Layer 2 of a small transformer language model trained on English Wikipedia (9 layers, counted from 0, width 64).
A neuron's activation on a vector x is SiLU(gate . x) times (in . x), where the dot is the dot product.

Input weights of the MLP neurons that the questions are about. A number n stands for (n - 500) times 0.0016.
n17 gate: 438 717 562 449 263 267 644 323 564 472 389 370 533 599 507 636 545 363 389 394 206 181 482 661 321 462 389 705 510 511 624 720 452 743 413 428 431 487 361 767 581 734 335 435 531 622 463 516 537 532 367 465 324 478 480 371 715 518 472 264 411 580 400 902
n32 gate: 478 397 762 661 398 417 732 451 617 298 559 547 733 290 775 446 736 668 523 587 609 605 886 630 531 543 546 503 317 424 535 550 584 822 782 522 390 559 428 738 408 248 631 485 485 543 354 517 427 456 365 361 513 497 646 302 466 429 708 329 289 405 405 442
n44 gate: 732 223 656 596 568 249 430 166 464 650 407 577 485 576 486 514 643 427 671 933 500 543 498 516 283 586 515 431 324 645 388 461 451 745 558 439 790 584 357 420 428 727 476 621 279 295 366 829 165 427 688 557 546 900 366 561 457 592 303 219 536 591 606 373
n45 gate: 454 536 408 571 184 479 533 554 556 526 341 437 402 523 734 472 673 572 813 476 437 565 402 362 453 359 655 381 517 623 469 543 539 603 446 597 562 549 371 722 559 630 526 203 438 563 438 521 412 520 695 626 514 386 258 541 253 524 505 585 466 337 562 440
n48 gate: 552 352 439 501 401 482 560 495 697 648 420 589 500 484 444 334 439 472 474 612 553 591 695 605 520 479 373 552 614 374 385 483 470 554 477 417 646 488 341 710 520 498 551 533 418 539 539 620 588 524 390 496 423 513 887 384 498 629 390 477 369 799 424 502
n56 gate: 558 530 347 372 532 249 486 593 599 428 485 624 641 421 453 433 359 616 392 716 313 682 419 365 685 440 369 622 506 275 369 586 414 653 404 456 573 500 504 532 535 410 644 447 426 622 259 844 481 336 411 610 633 637 416 399 301 566 472 506 670 647 543 507
n57 gate: 603 371 413 300 445 679 639 732 510 585 728 541 533 681 453 480 613 402 600 523 626 491 731 300 647 654 504 578 361 607 537 630 587 239 730 385 685 427 490 442 208 432 393 594 616 575 613 312 363 330 389 361 466 475 535 601 519 633 573 431 244 326 255 625
n63 gate: 688 743 334 319 310 494 789 455 473 683 393 699 519 547 463 537 497 691 515 783 460 465 529 605 572 574 281 409 631 189 606 516 278 324 451 448 536 615 574 461 620 458 386 438 425 459 349 443 472 299 424 493 555 395 568 466 442 325 365 637 447 590 326 567
n66 gate: 897 510 455 289 274 449 591 192 674 447 576 631 597 406 601 527 601 521 535 521 601 719 367 415 556 554 411 195 619 494 543 322 429 508 268 365 442 372 614 312 294 552 582 574 490 440 695 320 435 504 772 179 534 464 537 524 496 379 417 504 761 439 340 444
n73 gate: 431 363 452 385 516 388 304 407 711 303 527 498 553 493 217 552 429 431 177 225 448 899 570 493 490 647 203 478 429 511 749 592 601 502 264 418 607 476 701 622 443 444 422 434 396 416 304 515 490 546 543 461 461 437 609 447 452 181 365 254 490 556 470 371
n79 gate: 519 405 525 414 435 498 489 585 460 769 625 386 743 469 653 481 361 316 342 329 449 571 550 545 321 865 533 459 279 539 241 272 615 475 496 149 570 682 413 621 358 501 696 554 469 681 602 309 338 495 346 453 499 422 268 263 477 625 618 427 500 498 342 775
n86 gate: 345 491 344 142 194 430 705 676 762 375 312 323 634 491 729 381 695 586 357 767 395 611 413 353 510 685 590 647 502 453 607 317 601 691 306 583 564 591 240 647 353 344 512 343 770 547 687 508 399 251 525 366 394 568 634 480 540 443 454 342 554 692 543 503
n93 gate: 680 353 265 407 198 572 841 229 527 431 367 673 364 607 700 755 448 317 517 370 619 461 627 351 420 550 664 440 516 471 349 608 446 776 487 440 600 461 346 607 542 425 252 583 427 397 458 567 611 517 431 528 559 692 321 262 462 613 203 497 553 290 631 754
n98 gate: 647 468 419 400 389 364 441 433 473 482 310 484 523 609 612 651 296 460 560 549 332 302 369 450 579 383 426 641 874 396 422 613 358 448 451 575 433 411 304 465 632 538 629 514 416 496 312 484 325 623 548 447 545 452 663 493 446 532 540 493 374 517 308 564
n102 gate: 534 308 427 489 754 429 676 342 566 731 605 684 492 496 400 326 505 335 304 452 689 413 547 476 535 437 458 546 523 265 688 545 631 324 709 349 672 437 285 414 653 475 481 463 507 373 638 381 482 725 546 395 403 499 263 599 614 583 807 551 453 502 478 440
n117 gate: 676 483 459 695 557 329 537 405 714 547 248 626 532 481 394 548 333 638 460 454 593 460 605 437 343 419 264 699 448 839 570 589 807 521 610 457 426 388 283 443 382 603 332 523 540 358 469 747 286 580 341 364 402 660 495 374 431 513 508 522 656 390 374 404
n123 gate: 399 618 494 585 514 508 396 507 539 485 546 502 651 472 563 580 375 530 748 690 498 640 819 320 445 630 717 397 515 534 450 614 375 528 431 463 407 666 441 638 422 356 671 233 484 515 552 454 604 481 356 524 570 221 481 284 423 448 530 312 536 546 604 398
n17 in: 537 608 575 414 424 614 645 538 720 676 737 527 588 540 369 355 229 713 468 553 836 417 448 404 556 514 631 620 546 698 610 585 569 435 457 478 452 315 543 505 517 552 453 288 450 318 371 354 343 678 385 265 295 580 400 532 586 423 571 720 477 501 415 319
n32 in: 426 661 438 368 347 523 587 509 390 401 626 508 385 599 388 700 483 346 389 427 478 458 638 465 431 582 461 458 721 554 542 712 316 287 499 602 436 607 487 424 586 303 445 255 508 496 463 286 544 660 564 422 479 887 759 572 530 525 558 634 349 607 596 479
n44 in: 449 414 401 647 412 683 524 516 495 622 249 503 530 702 356 302 393 366 216 599 398 431 500 654 430 682 615 470 539 609 214 592 437 453 630 519 532 566 441 729 517 433 442 289 567 650 281 470 562 731 810 405 311 348 375 455 533 339 356 573 460 562 764 614
n45 in: 736 568 484 353 457 546 486 550 578 376 460 633 465 547 466 611 503 476 449 511 612 456 522 483 593 474 573 362 608 562 428 410 245 509 570 500 292 703 375 613 576 653 636 631 324 449 570 464 508 845 421 285 567 630 595 577 519 438 497 525 504 628 518 309
n48 in: 511 445 519 661 709 277 647 392 407 628 583 532 487 649 473 514 714 729 455 488 699 504 396 350 421 465 427 417 665 546 435 593 221 405 404 637 309 554 404 610 396 425 553 422 201 438 742 520 486 545 612 424 376 546 494 331 477 615 506 537 371 522 773 332
n56 in: 713 653 647 770 526 486 420 497 386 363 337 564 581 595 453 543 653 613 422 255 433 574 520 535 509 340 473 500 464 418 511 518 555 445 643 565 588 610 442 779 287 589 642 437 533 558 679 401 483 459 579 274 553 722 489 482 546 540 676 370 563 673 267 389
n57 in: 472 496 689 421 653 278 374 325 526 640 505 518 472 555 659 288 665 435 527 602 586 571 512 535 350 222 437 549 460 386 372 330 335 420 736 573 665 510 423 292 570 608 335 374 447 514 390 395 435 438 265 618 723 797 677 299 421 448 618 500 450 469 802 747
n63 in: 435 428 284 327 541 439 460 383 635 513 520 510 561 612 318 617 355 709 724 382 548 504 466 429 480 640 527 553 582 409 562 369 266 571 636 496 413 465 505 502 501 278 435 571 372 437 470 558 651 786 492 361 368 398 453 739 532 557 523 332 731 534 721 587
n66 in: 599 428 334 545 434 375 601 431 581 497 393 569 305 355 386 459 509 428 506 264 672 392 772 664 724 529 644 388 494 495 524 567 297 699 657 630 455 526 349 667 440 565 801 534 741 486 519 588 550 472 414 752 634 305 623 495 412 287 595 593 588 492 357 368
n73 in: 679 477 778 618 419 456 441 500 513 383 503 364 435 432 598 986 424 359 492 387 266 610 513 506 605 651 602 326 541 474 421 427 453 571 389 632 470 594 328 520 378 542 363 374 279 724 516 561 456 530 573 541 504 659 637 671 641 462 428 476 477 425 514 416
n79 in: 584 513 621 796 421 542 599 574 490 499 270 520 368 387 516 311 551 538 620 447 500 582 395 702 421 269 442 489 170 357 517 514 648 616 538 506 563 495 467 232 542 546 510 661 296 509 452 320 380 675 355 355 646 395 569 592 525 757 398 526 259 482 466 418
n86 in: 528 489 626 471 529 418 431 628 402 439 539 732 698 641 508 483 540 715 561 521 668 645 466 253 241 504 583 509 417 586 372 537 461 349 464 371 440 549 623 453 633 552 652 576 583 431 412 235 657 214 767 674 497 700 593 489 522 423 626 573 476 514 428 503
n93 in: 482 438 715 414 288 407 782 563 585 522 386 569 287 456 786 469 473 347 449 469 514 464 625 416 633 713 565 490 748 511 685 508 456 840 508 513 606 471 381 586 804 579 507 387 641 488 441 398 281 688 694 522 406 610 481 478 383 378 724 562 489 471 305 495
n98 in: 315 532 582 332 497 339 516 605 530 217 634 554 592 466 498 515 398 568 264 523 497 704 490 594 552 527 602 461 336 669 568 303 441 357 610 571 518 416 622 434 726 409 427 385 548 505 727 417 649 422 420 624 594 549 467 233 318 651 440 564 604 492 566 404
n102 in: 328 531 591 551 448 465 320 399 318 421 579 412 576 308 619 334 440 646 373 372 734 382 493 518 641 601 780 351 648 390 506 595 577 466 441 486 396 636 375 672 587 143 437 438 330 636 384 499 514 542 481 602 540 398 413 421 442 552 297 791 480 444 567 394
n117 in: 738 538 660 610 402 398 494 559 646 610 540 668 466 402 413 721 351 354 536 584 472 568 409 664 680 493 689 458 463 634 400 603 515 417 405 526 412 529 409 503 758 367 345 700 266 372 318 543 234 706 342 146 484 735 439 618 455 536 573 516 387 603 469 543
n123 in: 579 468 365 400 483 488 514 419 570 583 540 749 426 557 449 564 325 327 565 608 550 482 699 573 524 716 274 472 421 406 567 594 351 498 748 705 424 566 701 467 519 539 638 495 579 479 285 379 650 689 473 568 376 532 582 667 402 439 538 680 736 484 613 502

Each question shows a token from some text and the vector x that enters the MLP there. A number n stands for (n - 500) times 0.0035.

"io": 466 649 523 525 478 599 505 366 587 548 465 428 507 615 502 506 499 393 480 455 541 536 419 608 609 582 599 427 597 343 402 519 429 559 553 444 231 412 465 425 575 612 468 605 456 582 554 422 438 713 237 393 518 556 576 281 229 552 542 462 595 555 285 428
The neuron with the highest activation: n79

"ow": 420 162 589 517 578 382 540 538 484 519 590 531 479 533 423 466 357 575 567 245 667 709 428 612 463 644 508 489 461 415 499 669 362 442 612 577 278 481 705 571 529 556 547 590 410 480 502 512 635 577 452 505 438 533 418 523 571 426 696 430 650 759 457 479
Which neuron fires most, and how strongly? n57, at about 0.093

"e": 571 333 735 191 578 483 549 409 538 454 466 658 327 550 539 459 451 396 308 524 685 457 551 253 653 678 386 494 521 283 500 638 350 383 471 409 388 527 611 473 409 398 435 615 513 508 456 602 671 605 476 480 731 380 586 496 631 573 455 431 586 559 713 594
The neuron with the highest activation: n63

" Pol": 394 426 501 417 660 780 539 536 400 471 508 400 376 502 438 447 573 388 491 518 339 534 409 580 524 370 346 628 534 415 517 501 730 446 488 389 266 506 507 458 549 467 575 373 557 477 386 561 549 329 491 455 494 524 476 384 381 657 563 386 651 563 474 428
Which three neurons fire most, strongest first? n66, n93, n45

"ations": 460 336 502 478 590 478 637 513 563 657 546 434 430 483 457 632 493 733 463 589 439 792 382 243 655 693 541 492 481 142 396 471 487 362 505 621 315 478 686 439 668 475 495 571 557 471 587 593 445 536 451 523 388 274 534 518 486 488 582 614 581 605 405 491
The neuron with the highest activation: n63

" was": 172 158 600 644 518 546 596 590 570 417 595 522 584 661 605 467 610 475 539 531 467 515 457 482 387 371 472 515 552 502 537 597 574 516 642 526 295 422 581 496 461 536 594 415 556 531 386 495 595 631 708 506 556 445 583 444 469 609 551 466 567 547 413 613
Which three neurons fire most, strongest first? n117, n66, n73

"4": 491 450 462 489 406 550 335 863 344 502 438 621 439 668 592 628 405 535 623 525 446 527 530 424 575 482 580 543 625 619 496 414 177 400 527 474 456 548 455 425 615 594 709 466 497 467 476 428 566 490 627 425 528 510 585 575 451 594 638 483 639 518 519 357
The neuron with the highest activation: n45

" were": 202 124 596 558 469 523 609 594 528 423 625 602 561 625 586 477 557 493 522 557 460 498 477 470 363 489 479 554 502 431 524 564 583 420 645 475 266 386 598 509 504 554 644 417 539 552 374 537 614 659 652 540 570 496 512 445 551 570 520 480 587 559 445 649
The neuron with the highest activation: n117

"pt": 537 360 476 557 727 580 413 450 467 488 569 467 318 572 509 445 354 625 643 637 639 739 488 574 578 354 305 663 584 647 548 561 579 355 405 551 321 599 521 545 559 444 368 563 507 502 284 486 597 664 362 590 429 331 540 686 245 640 591 538 505 677 414 618
Which three neurons fire most, strongest first? n117, n93, n66

"urn": 642 489 652 401 564 539 569 630 455 601 604 403 458 789 436 538 498 575 256 353 512 527 544 374 644 764 449 510 648 479 584 405 319 580 397 633 302 643 456 440 522 493 550 434 569 414 485 589 241 354 680 423 594 570 619 653 572 562 509 584 507 582 481 528
The two highest activations, in order: n86, n73

"er": 303 337 456 500 591 556 512 500 500 569 530 488 356 661 424 445 411 440 525 431 586 760 776 505 454 648 419 590 512 387 438 477 425 417 651 595 333 358 550 519 566 664 372 604 330 399 329 378 622 733 339 538 367 399 408 700 700 448 545 345 578 536 490 592
The neuron with the highest activation: n56

"isc": 383 476 333 459 574 605 502 542 414 596 511 422 356 435 553 559 484 478 669 636 566 411 177 448 608 565 302 598 526 717 548 495 328 504 580 466 324 663 373 330 452 381 339 491 419 574 365 376 403 555 453 506 511 305 574 711 337 563 655 593 542 474 532 418
The neuron with the highest activation: n63

"pl": 558 570 418 468 471 608 624 500 456 524 551 295 253 466 548 407 389 523 489 477 365 495 394 586 760 713 415 759 464 436 668 500 415 582 518 446 369 309 311 408 534 550 463 398 467 423 297 550 572 553 498 542 381 309 417 833 412 478 611 483 585 603 349 478
Which three neurons fire most, strongest first? n63, n17, n48

"as": 489 501 467 733 658 476 288 446 355 535 352 600 469 362 489 528 551 596 589 578 499 567 591 221 714 525 373 479 505 231 491 593 505 445 529 598 319 570 589 483 561 357 459 532 375 654 695 555 599 552 576 572 688 518 392 471 367 476 520 455 563 616 734 336
Which neuron fires most, and how strongly? n56, at about 0.62

" the": 96 284 575 472 463 655 514 663 525 418 501 484 549 408 500 437 603 520 517 506 387 345 501 467 572 493 548 435 546 572 538 484 589 525 505 446 336 393 466 447 512 584 481 584 582 520 343 630 270 659 496 577 611 516 506 483 524 468 488 531 632 513 498 531
The two highest activations, in order: n48, n123

" |": 247 428 503 620 478 300 418 555 653 168 511 549 460 509 547 532 452 573 609 564 537 548 487 519 431 611 530 664 457 505 431 481 548 507 465 389 475 559 514 491 573 478 487 576 519 532 469 550 511 546 407 459 429 454 407 501 663 528 408 184 667 583 512 642
The neuron with the highest activation: n66

"ed": 308 257 498 476 551 606 458 618 550 547 451 463 534 317 480 492 599 523 520 576 612 863 540 334 544 514 359 647 487 423 478 534 423 375 499 654 294 676 433 538 613 579 441 547 487 332 743 448 553 558 529 441 370 588 606 505 561 710 537 482 554 423 640 548
The two highest activations, in order: n48, n86

"ou": 483 575 396 554 623 521 412 394 400 533 471 671 612 762 329 482 545 638 366 525 562 427 553 278 323 598 467 575 607 629 536 771 395 493 383 626 479 567 571 277 361 588 516 529 528 493 371 561 494 314 373 566 528 391 576 354 369 654 597 502 674 732 621 427
The neuron with the highest activation: n123

" t": 382 282 447 434 741 804 398 570 262 495 526 455 470 487 462 484 434 621 472 468 545 560 444 681 481 531 481 400 437 453 539 515 516 432 497 455 418 565 330 473 514 549 510 465 503 541 366 478 479 516 530 531 666 503 666 398 593 424 446 536 588 566 516 447
The two highest activations, in order: n93, n117

" f": 400 288 463 544 691 634 491 565 174 477 578 478 414 480 423 530 413 515 476 385 366 632 482 579 438 582 548 533 450 412 543 537 554 479 531 475 485 402 302 497 489 554 603 549 495 372 408 645 410 406 496 581 527 537 527 543 662 512 595 606 622 533 489 501
The two highest activations, in order: n45, n17

",": 57 330 503 572 591 443 578 642 560 566 512 473 520 505 649 511 520 443 571 428 392 569 434 506 460 598 451 547 476 370 437 531 546 552 518 467 510 674 459 358 502 633 476 607 501 495 495 562 659 734 524 615 445 549 553 552 389 584 542 412 629 475 288 492
The neuron with the highest activation: n79

"all": 504 439 421 454 676 560 558 681 546 480 708 484 327 720 608 503 374 433 286 532 482 417 444 526 647 816 458 554 489 491 641 453 211 645 454 558 329 394 618 407 562 451 497 455 413 545 453 578 288 408 625 615 519 520 651 482 512 570 371 670 509 530 448 710
The neuron with the highest activation: n98

" two": 248 271 572 406 588 445 529 754 480 433 545 588 507 556 489 628 403 484 511 317 569 587 503 544 459 543 468 486 506 455 598 467 474 516 548 494 219 446 455 516 618 578 613 502 591 517 337 591 443 601 575 554 565 537 420 470 546 552 553 556 502 574 401 566
Which neuron fires most, and how strongly? n98, at about 0.12

"p": 462 552 547 592 695 526 428 533 306 458 568 536 427 234 589 411 413 489 676 376 488 534 447 275 423 523 201 673 244 657 449 518 350 323 545 522 462 633 445 427 327 490 507 364 479 348 395 456 662 566 541 514 468 430 586 512 736 529 573 453 598 580 560 533
Which three neurons fire most, strongest first? n93, n123, n66

"ris": 496 339 551 510 668 551 284 457 530 527 525 613 289 656 366 444 587 457 435 317 606 479 566 594 671 632 560 529 490 317 514 334 338 558 250 520 318 455 519 536 618 462 452 497 342 545 589 424 319 761 647 591 516 361 437 573 434 699 634 576 477 634 546 430
The neuron with the highest activation: n102

"r": 466 365 548 279 552 451 476 509 271 403 612 576 490 446 573 411 503 517 463 692 569 691 514 351 518 684 320 530 552 507 367 318 584 547 413 436 471 531 563 369 419 557 523 435 439 502 432 552 545 439 730 410 558 602 459 485 321 318 537 529 673 652 660 281
The neuron with the highest activation: n86

" tr": 328 432 361 454 653 636 592 469 198 450 584 485 443 482 437 460 420 487 503 571 483 556 493 504 497 659 516 653 476 360 465 565 554 493 436 414 503 364 495 547 407 476 650 448 459 492 432 649 443 447 544 599 631 535 506 457 407 368 542 496 776 497 546 386
The neuron with the highest activation: n117

" it": 306 211 546 524 555 658 608 716 558 479 559 532 528 370 494 555 475 331 419 664 643 649 478 392 561 421 358 472 607 581 534 596 390 414 390 384 351 494 545 579 387 588 552 489 389 619 400 463 461 676 485 675 582 434 589 513 532 483 592 539 647 480 421 562
Which three neurons fire most, strongest first? n123, n73, n63

" On": 141 196 531 653 468 572 573 554 385 446 553 472 611 583 472 532 608 481 420 545 585 592 542 516 446 441 513 560 516 429 469 513 462 525 501 438 274 545 465 444 534 593 575 417 507 593 399 491 332 588 480 452 385 584 523 419 560 535 479 321 421 577 632 409
Which three neurons fire most, strongest first? n32, n44, n66

"ice": 365 346 603 519 664 549 376 515 707 650 561 488 403 489 551 535 609 429 286 525 663 638 564 440 720 569 469 459 540 437 555 422 438 468 502 643 306 292 627 477 649 651 514 516 643 436 456 463 481 594 532 442 554 429 518 460 458 554 624 625 524 439 649 489
Which neuron fires most, and how strongly? n56, at about 0.15

"th": 321 593 567 589 608 604 470 525 459 530 387 556 175 467 538 426 521 607 486 446 363 358 693 410 446 592 369 617 602 570 483 714 593 528 507 508 391 200 548 543 457 654 433 598 359 372 582 567 415 578 439 364 471 594 490 556 758 352 503 657 714 481 321 420
The two highest activations, in order: n17, n86

"ace": 293 437 457 380 450 374 486 624 478 610 641 560 253 656 357 625 531 571 445 509 600 707 548 408 551 587 552 495 527 587 444 491 389 419 671 594 279 429 602 645 588 384 483 517 532 522 446 575 519 593 381 645 526 384 473 744 588 438 487 367 591 619 553 536
Which neuron fires most, and how strongly? n123, at about 0.37

"et": 424 581 659 523 612 561 285 495 506 506 450 555 518 601 489 492 442 618 394 421 687 570 849 390 449 668 510 663 418 559 567 644 587 272 467 825 457 439 627 510 670 662 457 508 400 398 570 509 575 650 486 608 681 506 481 639 713 612 524 385 454 684 729 582
The neuron with the highest activation: n123

"ab": 574 477 513 600 457 522 581 627 373 474 666 519 593 369 488 474 520 627 449 523 573 709 593 349 638 542 323 482 564 474 369 478 690 551 443 564 327 548 595 245 337 497 790 397 687 468 387 458 511 375 418 518 525 532 585 517 408 465 462 420 635 514 677 225
The neuron with the highest activation: n123